Layer 5 of a small transformer language model trained on English Wikipedia (10 layers, counted from 0, width 64).
A neuron's activation on a vector x is GELU(weights . x + bias), where the dot is the dot product.

Input weights of the MLP neurons that the questions are about. A number n stands for n times 0.0032.
n0 (bias 0.008): 34 -13 5 13 -12 -58 51 1 -20 13 -57 12 0 5 -13 8 -9 21 -49 -19 -8 82 49 24 -16 25 12 -10 -18 -3 -45 24 -42 4 31 12 -14 10 1 33 -35 2 -5 6 40 -16 38 1 20 -7 -9 -29 -29 29 -22 21 -35 -1 28 -16 -45 -29 20 8
n5 (bias -0.022): 2 -53 -49 9 -30 31 -10 -24 20 -4 9 38 -15 1 -39 -7 -3 -8 -46 -27 53 -7 -49 -25 -10 -27 53 -17 6 0 60 8 -53 -4 -2 -29 -10 -3 -20 36 -3 -32 22 50 -9 0 -24 -2 -15 -30 21 -14 15 20 32 -20 -12 27 35 73 46 55 -4 7
n6 (bias -0.014): 8 -33 12 -14 24 -24 -3 37 -13 -39 -17 14 22 10 -39 58 -19 -13 8 -38 13 -32 -11 65 -5 21 12 22 -12 -2 23 -14 23 -34 32 -31 22 -81 1 60 -25 36 -65 48 -2 4 1 -15 -20 70 21 13 -22 11 14 -15 -5 25 -54 46 0 -19 29 -14
n12 (bias -0.006): 13 3 -17 -4 -26 -23 46 10 1 -28 -30 -14 5 -34 -12 -47 17 -28 -20 -26 -15 -1 11 4 18 -17 7 30 5 30 28 9 21 0 14 48 -10 13 68 -7 -18 23 -44 -15 -19 3 -17 -27 9 21 -39 -59 1 21 -19 -10 15 -25 28 -43 34 70 7 24
n14 (bias -0.017): -12 -23 -10 -3 -17 -40 -21 -12 16 -6 40 16 -8 -3 20 24 -2 -16 -2 0 17 4 -22 -14 -30 -5 -15 -14 1 -27 35 -19 21 1 -20 -5 -6 18 -26 14 6 -1 43 -30 -41 10 -11 -8 25 -51 14 -18 3 35 -8 5 -15 54 19 47 5 68 19 31
n28 (bias -0.033): -4 -41 -9 1 -19 -16 -35 -23 4 61 32 -2 55 28 38 -11 -6 -18 22 -15 9 10 31 14 -45 -10 22 -21 52 -12 12 -24 -34 -21 -6 -29 -6 -34 -20 9 13 0 -8 7 25 34 -19 30 24 -26 -20 10 3 73 10 -26 14 3 -18 6 -19 -32 -27 -24
n31 (bias -0.025): 6 5 -9 25 -24 6 -2 -12 -7 -12 19 -9 21 -27 29 -9 -17 -1 -29 -11 0 34 5 24 -16 51 51 65 24 -22 27 -25 -22 28 -80 -31 -25 6 7 -19 -30 21 -9 12 -21 -40 58 16 35 -56 11 -6 -12 -1 19 -8 24 27 -48 27 20 -4 17 -22
n37 (bias -0.014): -8 -35 -11 20 45 51 -14 7 27 65 -12 -6 -6 13 15 -17 62 -38 25 8 9 -7 -20 -74 -33 17 50 -58 10 -18 34 -43 19 -8 9 13 19 6 13 0 -12 -35 -50 -6 -39 -1 23 -21 12 -8 -32 -11 -44 47 -12 -19 18 39 -8 -28 8 33 -11 -45
n47 (bias -0.016): 13 -37 2 -12 -18 -5 24 -2 8 45 -13 0 46 -8 -11 -26 27 -9 26 6 22 2 -10 -19 11 -10 -67 22 1 5 51 -40 -17 59 27 -34 -41 -21 -9 -37 -34 30 -44 -1 29 -4 58 -15 54 21 25 21 -9 -3 -37 9 -68 38 -69 23 -26 -31 20 -27
n51 (bias -0.017): 31 -50 25 8 33 17 5 36 -29 22 0 -6 -19 5 -56 -8 -13 28 21 1 -26 58 20 -10 19 6 -19 11 -37 -27 -28 1 -27 -11 -45 13 -38 20 73 -26 -48 -42 7 39 -12 -56 7 9 -21 31 49 27 45 36 11 18 3 -50 -2 -39 19 43 -3 16
n56 (bias -0.009): 28 -61 -9 -32 -12 -19 -37 48 5 25 -39 88 2 -15 -14 62 -36 -24 26 -15 7 -10 -15 17 7 -3 -54 8 1 24 13 22 -54 -18 -16 29 32 -18 40 51 12 -11 -5 -24 11 -59 -9 -7 17 4 31 -27 80 36 12 59 -57 -15 -29 36 -18 -3 -11 -35
n57 (bias 0.005): 21 37 -18 -36 0 -7 -12 2 -17 48 38 -18 3 -54 -14 1 20 49 -8 17 -43 -3 3 15 -13 52 14 -15 -41 -36 38 15 4 -13 50 17 12 17 19 -24 60 -30 -18 -8 -14 27 -6 -12 -34 -41 7 -19 14 16 -7 -33 -14 -8 1 -45 20 -58 19 -2
n65 (bias -0.015): 29 -10 -2 30 57 -46 26 -14 46 -31 10 7 -22 -16 -72 43 47 3 13 4 30 -13 37 -4 20 20 66 -43 24 -4 2 19 -3 4 -7 -45 -27 40 -43 -21 9 -26 -5 29 -9 34 -34 -19 4 -27 55 -57 -24 32 -51 10 65 -15 -6 -37 28 -24 -6 -20
n69 (bias -0.014): -7 16 16 12 -19 21 39 12 18 -54 21 7 -13 45 25 1 -29 10 -2 -13 -10 13 17 -13 -57 28 7 -36 16 -33 -39 -24 45 13 25 13 4 -19 -1 -17 27 32 -22 4 11 -33 5 42 -25 25 10 -10 -53 21 36 67 -19 -18 34 -66 12 26 -24 -22
n94 (bias -0.005): -1 1 -22 5 -64 -1 -50 -1 -44 -30 -8 9 52 -1 22 -17 -53 38 17 0 -65 17 40 -2 -30 10 20 -4 14 -38 21 -42 15 -14 -11 0 -4 -32 10 58 57 -6 -21 -34 42 25 -25 30 -68 49 24 9 12 64 -16 8 -55 5 -46 -3 -19 41 31 -8
n104 (bias -0.018): -29 -21 -31 -28 1 44 -85 57 1 24 -5 6 6 3 -37 10 -6 -6 -11 1 16 8 -41 7 -3 -7 -59 0 -28 35 58 8 -19 11 28 26 -15 64 16 7 -24 29 33 28 -19 -54 -11 -4 11 27 -55 -58 9 31 -21 -1 -11 -12 51 13 8 -33 46 29
n123 (bias -0.022): 15 13 -47 14 3 -10 -18 6 -17 23 -20 -1 16 28 33 -17 -7 -2 -13 -18 -7 -33 18 6 -8 39 -8 30 7 -11 -5 -1 33 -25 28 29 18 -34 37 -35 -6 6 8 -2 -3 -47 39 26 -16 -1 -21 10 3 16 12 -43 10 -19 52 -2 2 2 -5 -5
n136 (bias -0.009): 26 11 -58 -14 -2 7 11 12 21 34 13 -35 39 -29 29 5 2 39 -16 12 -22 25 -21 -17 -27 16 -70 -14 1 0 27 -6 31 -12 -15 25 -4 -18 4 6 -35 3 8 35 -22 3 -3 9 -23 39 26 -3 -19 -16 -8 -15 -14 12 -35 -46 0 -21 36 -5
n143 (bias -0.020): -37 -28 -15 40 0 -4 -48 11 7 -27 14 18 23 40 -42 13 -5 6 -6 -5 -31 -14 9 -91 11 -5 -7 -18 -21 40 10 8 70 -2 17 0 10 20 -14 7 23 1 3 -29 -5 37 -51 38 11 -15 11 -60 30 0 -9 12 19 11 73 9 13 16 -55 6
n150 (bias 0.002): 22 -31 18 18 20 -3 21 -8 -5 -5 -1 -27 9 32 11 0 29 29 -33 1 -11 -8 -32 -22 -43 4 40 11 1 12 -6 35 48 4 -17 -3 24 -38 35 10 88 -7 -59 -32 22 11 -24 0 -57 -34 -11 74 36 -23 -14 -29 -27 -19 34 32 -4 -10 -26 -8
n156 (bias -0.012): 85 47 16 18 -7 -34 -7 -15 63 -19 -66 8 46 2 -3 2 -54 -5 -5 43 19 -14 -14 35 -12 -76 -11 33 -13 -46 35 26 -7 9 4 4 -16 -63 11 -6 33 -43 -13 -56 -50 9 20 -6 10 38 -52 -33 39 -6 -14 62 -18 -36 -2 30 28 -9 2 31
n165 (bias -0.002): 50 -23 23 -12 -84 53 -3 -39 -21 -70 -47 93 37 -63 -11 0 23 23 -2 -16 -16 37 -9 -36 -30 22 -7 -20 -47 59 42 -5 -12 -51 -19 21 65 4 -9 4 -15 48 -20 -7 3 9 -30 1 29 13 -51 32 26 -6 50 14 31 2 -1 -46 -9 7 15 38
n182 (bias -0.014): -21 -1 10 -24 -10 -14 0 -5 2 22 -5 30 -8 -13 24 17 -11 -32 12 12 8 9 2 -4 18 -12 -7 23 1 -13 28 -9 -3 3 1 5 -21 -6 30 4 1 4 -24 -5 -18 14 19 -30 -25 -9 6 7 -1 -2 2 -8 3 -6 3 28 12 10 -2 -6
n184 (bias -0.026): 9 -53 18 32 -1 9 -18 9 6 42 -36 57 -9 -1 7 10 7 24 -23 -63 16 5 -20 -12 35 -32 -2 -12 21 -28 -15 -51 11 29 -3 -19 -36 27 15 1 -23 -8 -34 73 -10 -2 28 -16 -10 -30 26 20 9 -15 32 13 -46 -23 3 26 -10 22 -4 6
n194 (bias -0.018): -38 -81 7 -66 -3 61 15 32 33 40 -27 7 -23 24 46 0 -2 -33 29 55 -26 30 8 -42 12 7 6 -22 -25 29 -1 -17 8 -42 20 48 25 -2 -23 4 -16 -38 -35 -30 -8 45 -10 -12 -4 36 -21 5 -14 28 40 19 -42 -35 4 -10 21 3 30 -11
n236 (bias -0.023): -16 7 -9 34 10 2 -35 -3 54 -8 41 19 -6 19 -49 3 -38 22 -9 -30 0 23 -18 -33 32 -27 49 -7 -7 -9 25 -29 23 11 -82 -38 -22 20 -32 -40 3 -23 -35 44 17 -2 7 -25 -25 -86 31 -10 12 20 41 -27 -22 40 9 18 25 64 -20 10
n237 (bias -0.014): 45 56 -25 -7 6 13 -59 -32 -52 -50 56 18 -9 15 -55 33 41 18 -28 31 16 15 59 16 -38 -4 -31 -8 -51 13 -21 -15 -45 70 -8 -4 20 18 -17 -43 10 -22 42 7 -2 -27 -19 30 -5 -33 29 12 59 -29 -31 36 29 20 -11 3 -1 -50 40 -30
n248 (bias -0.004): -30 -36 -50 18 35 -30 -1 16 -9 25 38 -1 37 -30 68 32 13 37 12 33 1 39 -21 -1 -13 17 -4 -54 33 0 -20 -37 36 -13 -41 -46 70 -3 45 11 0 56 -51 -16 -14 19 -25 8 -8 -77 -3 -27 -43 19 -5 -12 44 36 -22 -36 -35 -32 10 -17
n249 (bias -0.004): 1 -3 16 9 -33 35 8 16 -43 -9 18 2 2 -4 11 12 -29 -9 -22 -55 -29 -18 6 25 -3 -6 10 -39 38 -22 2 -18 -16 -35 21 44 10 42 41 15 32 -9 -1 26 10 0 -16 -65 13 -5 -22 26 70 60 4 10 -3 10 17 -17 -23 -7 49 -38

Each question shows a token from some text and the vector x that enters the MLP there. A number n stands for n times 0.047.

",": -7 0 9 32 32 -5 -22 -16 -2 3 -22 2 -11 -6 30 36 -26 -46 4 4 4 26 3 19 -36 30 -16 -25 -3 19 -22 18 12 6 0 -31 -19 -11 4 -26 5 -2 4 1 48 -46 -6 -17 -8 25 10 -16 -20 3 16 -35 14 -37 -15 38 27 21 22 30
Which three neurons fire most, strongest first? n6, n123, n51

" 2012": 1 7 12 6 3 -7 -3 -1 19 15 2 21 -16 -23 17 21 2 -70 -22 41 9 35 -7 36 -32 5 8 -32 10 -7 -7 -10 17 -32 -9 7 -7 1 10 -23 -3 -19 24 -14 42 -36 8 -35 11 19 7 13 -8 -15 -22 -11 -24 -39 10 32 13 14 -3 42
The most active neuron and its activation: n156, at about 0.66

" qu": -15 8 10 3 1 -14 14 5 6 47 -1 -7 -13 -9 24 -1 10 -74 -17 6 6 13 -10 17 -20 8 -14 -42 6 28 0 5 30 11 2 -47 -26 2 -17 -4 -18 13 -34 -11 27 -17 -2 -16 14 9 -14 22 6 -23 -21 -19 11 -8 25 35 -4 19 25 52
The most active neuron and its activation: n47, at about 0.77

"m": -8 20 14 18 13 5 -13 -16 4 48 -23 -11 -2 -17 -3 43 2 -48 4 22 -6 39 9 2 -2 18 -10 -69 1 22 -16 -5 2 -19 3 -28 11 2 -2 -23 -4 -7 -8 3 41 -33 -9 -7 -13 22 11 -5 27 -20 -15 -22 -1 -46 15 23 1 14 25 36
Which neuron lights up most? n51

" of": -3 25 -19 36 4 -12 -49 -13 -31 8 23 15 -15 -2 35 20 17 -43 1 -4 9 24 -14 -6 -12 12 0 -42 -29 -5 -11 -2 33 -25 14 -23 -18 22 31 -31 -1 11 5 -2 57 -6 -20 -10 -19 11 1 -5 12 -28 8 -34 19 -10 6 35 26 12 1 18
Which neuron lights up most? n143

"ous": 3 10 9 17 13 4 -13 -9 4 41 -8 -10 -15 -11 18 27 0 -73 1 11 2 19 2 15 -36 23 22 -43 -12 5 -9 -11 4 -15 15 -54 7 6 -4 -23 -2 -20 -17 19 47 -7 -6 5 -3 -20 38 -10 7 -14 -16 -23 -5 -12 23 7 -12 21 32 42
The most active neuron and its activation: n65, at about 0.79

" (": -4 39 -4 -23 -1 7 -19 1 -23 7 -22 5 -2 -6 19 38 6 -39 -13 -1 2 39 -18 37 -11 17 -3 -51 -7 -21 8 -7 -5 28 2 -40 8 -14 24 -40 7 -8 17 -10 18 -23 -36 -10 1 29 -8 -21 18 -29 -9 -2 -2 -8 25 49 30 29 15 20
Which three neurons fire most, strongest first? n237, n104, n156

" rail": -18 -9 5 9 0 26 20 -21 -28 -2 -13 38 2 -19 26 3 3 -44 5 -8 17 25 0 29 -22 -3 -15 -36 -8 35 -34 4 21 -32 18 -8 -18 -9 -22 -17 -15 -9 5 -1 50 -32 0 -6 33 30 27 4 20 -15 -34 -37 11 1 -21 26 -10 21 19 32
Which neuron lights up most? n165

" They": -27 53 25 14 -5 -7 -9 -21 5 6 -17 -3 -7 2 25 31 -3 -43 -2 1 -10 35 -4 11 -19 -17 -27 -45 16 -6 -11 -7 24 -21 18 -19 -8 -12 7 -36 -10 -24 -7 12 35 -35 31 -1 -2 16 39 18 -4 -48 -4 -12 21 -8 -3 32 18 -2 14 39
Which neuron lights up most? n182

" Marie": -12 -2 -6 19 5 -6 3 -19 -11 28 7 -9 -27 -12 36 21 5 -58 21 31 -13 34 16 27 1 -26 -20 -29 -2 -13 -13 3 6 -6 23 7 -14 14 14 7 -1 -17 12 8 41 -46 -22 -11 5 14 16 -16 -8 -52 4 -37 -3 19 -4 23 33 -20 -11 45
The most active neuron and its activation: n182, at about 0.33

"-": -6 10 -20 1 -9 10 -12 4 -8 13 7 15 -4 -27 16 11 -19 -52 13 -8 1 18 -13 14 -11 49 -5 -43 3 20 -4 -16 8 -4 7 -45 1 -7 14 -24 17 -11 -7 9 17 -27 -34 -5 -7 18 1 17 -3 -28 -6 -43 2 -15 14 26 43 36 36 57
Which two neurons fire most, strongest first? n5, n104

"aman": -9 15 -18 2 9 24 -4 -10 12 62 -10 -27 2 -12 -6 35 15 -39 -3 4 -21 37 0 4 -30 17 -30 -47 9 -1 -20 -6 -3 -19 34 -22 14 -8 10 -22 -13 -10 5 5 22 -18 -10 -5 -1 25 13 2 5 -34 -8 -37 0 -20 11 35 -1 13 35 54
Which three neurons fire most, strongest first? n136, n104, n194

"rec": 19 -14 1 0 23 1 -4 -6 38 31 5 -9 1 -30 17 12 26 -63 -20 14 9 13 -5 15 16 -14 1 -18 -6 -3 -20 23 16 -25 8 -49 -15 32 -8 -19 -14 -27 2 -14 35 8 -22 -2 2 2 40 -18 -2 -29 -5 -48 22 -3 -2 52 1 13 3 17
Which neuron lights up most? n65

" around": -10 27 16 35 1 4 -18 -25 -17 -2 19 10 -16 -20 38 23 -15 -55 -6 -12 -1 27 9 6 -25 6 1 -37 -22 -7 14 -3 31 -22 18 -35 -27 -8 9 -8 3 5 8 8 78 18 -18 6 2 25 4 3 13 -3 0 -46 5 -27 -9 15 -8 13 -13 20
The most active neuron and its activation: n94, at about 0.97

" 1953": 3 -4 -2 -3 -6 11 -30 15 14 9 -14 17 -12 -17 32 35 -4 -76 -36 23 -2 17 -5 8 3 -12 6 -32 23 -18 0 -14 8 -15 7 -16 -1 10 20 -13 -2 -29 33 -4 42 -12 -2 -23 30 3 -3 19 24 -19 -17 0 -22 -49 7 38 19 1 7 36
Which neuron lights up most? n56

" Park": -9 -13 17 2 -2 -9 8 -4 -31 21 -15 15 -3 -31 37 27 6 -55 1 -13 -4 45 15 27 -10 -8 -6 -39 -8 2 -23 9 43 -21 9 -18 -4 3 17 -8 5 -8 -27 0 47 -17 19 -21 13 33 24 4 15 -21 -4 -42 36 -9 -31 4 8 -12 -12 33
The most active neuron and its activation: n6, at about 0.83

"ó": 6 -19 -1 12 29 -11 -15 -2 26 41 -5 -4 -7 -29 26 -9 25 -53 9 28 19 10 3 19 24 -3 -5 -35 3 -35 -16 14 12 4 -6 -31 6 6 6 -13 -5 -4 -13 -22 45 19 -15 15 -11 21 12 -21 -4 -34 2 -71 -4 -10 -12 25 28 -3 2 33
Which neuron lights up most? n248

"der": -3 -33 15 8 -2 16 -24 -14 -13 48 -13 1 4 -18 39 30 6 -48 3 2 2 44 11 9 -9 -8 -17 -31 -4 26 -39 15 -3 -14 24 -41 -12 -1 10 -20 -15 -4 24 3 17 -17 2 -10 5 36 38 -12 20 -21 -10 -37 -20 -26 -7 26 -4 31 18 26
The most active neuron and its activation: n51, at about 1

" species": -5 3 44 21 22 -9 6 -32 -15 16 6 13 -27 -5 31 15 -8 -47 -12 7 8 34 -7 17 -13 8 -40 -40 -2 25 -39 -13 -7 -31 3 -20 8 -15 -8 -18 9 -33 27 13 32 -11 4 -12 0 27 21 0 23 -29 26 -7 11 -29 -16 5 -23 29 20 40
The most active neuron and its activation: n51, at about 0.77

" land": -14 -1 1 9 -7 10 13 4 -21 9 -12 12 -10 -29 49 20 -9 -54 4 -8 18 37 0 21 -30 -1 -2 -39 -4 30 -20 -6 -1 -28 6 -18 -30 -13 0 -26 -6 -2 18 0 55 -15 -15 -5 33 20 25 11 18 -37 12 -39 19 -14 -13 24 -9 15 18 32
The most active neuron and its activation: n165, at about 0.66

" Costa": 5 12 4 0 27 -14 9 -3 1 8 6 -20 -22 -26 1 24 13 -37 -17 31 -12 12 4 5 -12 20 -14 -43 10 -39 -15 -4 -5 -36 13 17 -4 -2 23 -29 -7 -13 -1 18 42 -11 -17 -8 27 29 11 22 1 -44 -11 -48 -11 -15 14 44 6 12 18 54
Which neuron lights up most? n51

" 2010": 4 4 18 -3 3 -15 6 0 14 22 -1 21 -5 -23 26 22 1 -76 -24 32 8 35 -15 31 -23 6 7 -31 10 -3 -16 -3 25 -34 -12 0 -11 8 5 -26 3 -14 20 -10 41 -34 12 -39 6 26 9 12 -6 -14 -16 -16 -24 -37 9 27 12 14 0 37
Which neuron lights up most? n194

" and": -3 35 4 50 27 0 -5 -25 -2 8 -10 -3 -10 -11 30 25 -7 -50 -5 -11 2 27 16 9 -32 -2 6 -18 -7 -3 -10 12 40 -5 13 -23 -51 -9 1 -28 -8 -19 0 25 54 -36 -3 -25 2 -11 12 -4 -15 -19 -1 -26 15 -27 -4 29 24 34 9 23
Which neuron lights up most? n236

" were": -17 53 5 52 4 -4 30 -31 5 -7 -7 -6 3 -10 13 37 -7 -49 -9 2 18 25 -5 4 -45 9 -24 -54 -14 8 -19 1 0 2 -1 -9 -5 6 -8 -38 -4 -14 5 2 58 -35 8 7 4 13 21 6 3 -28 -22 4 1 -6 -12 17 2 16 16 31
Which neuron lights up most? n237

" pet": -10 4 5 9 -6 -9 11 -7 -4 43 8 5 12 -15 45 -2 0 -63 8 -15 1 20 -16 -9 -18 -11 -20 -33 -9 38 -22 23 39 -4 19 -11 -41 2 -32 10 -6 -15 -18 -23 41 -14 -1 -11 32 10 0 13 5 -20 -17 -32 5 14 -15 30 7 7 19 44
Which two neurons fire most, strongest first? n47, n14

" lake": -19 -6 16 20 5 13 41 -2 -4 13 -23 19 7 -27 12 36 1 -63 -11 -3 4 30 2 11 -4 -12 -23 -48 -11 12 -17 -22 1 -20 11 -13 23 -4 -9 -22 2 -12 8 14 38 -26 -4 -25 12 31 6 4 29 -30 -8 -27 12 -27 -7 19 -16 18 35 47
The most active neuron and its activation: n165, at about 1.1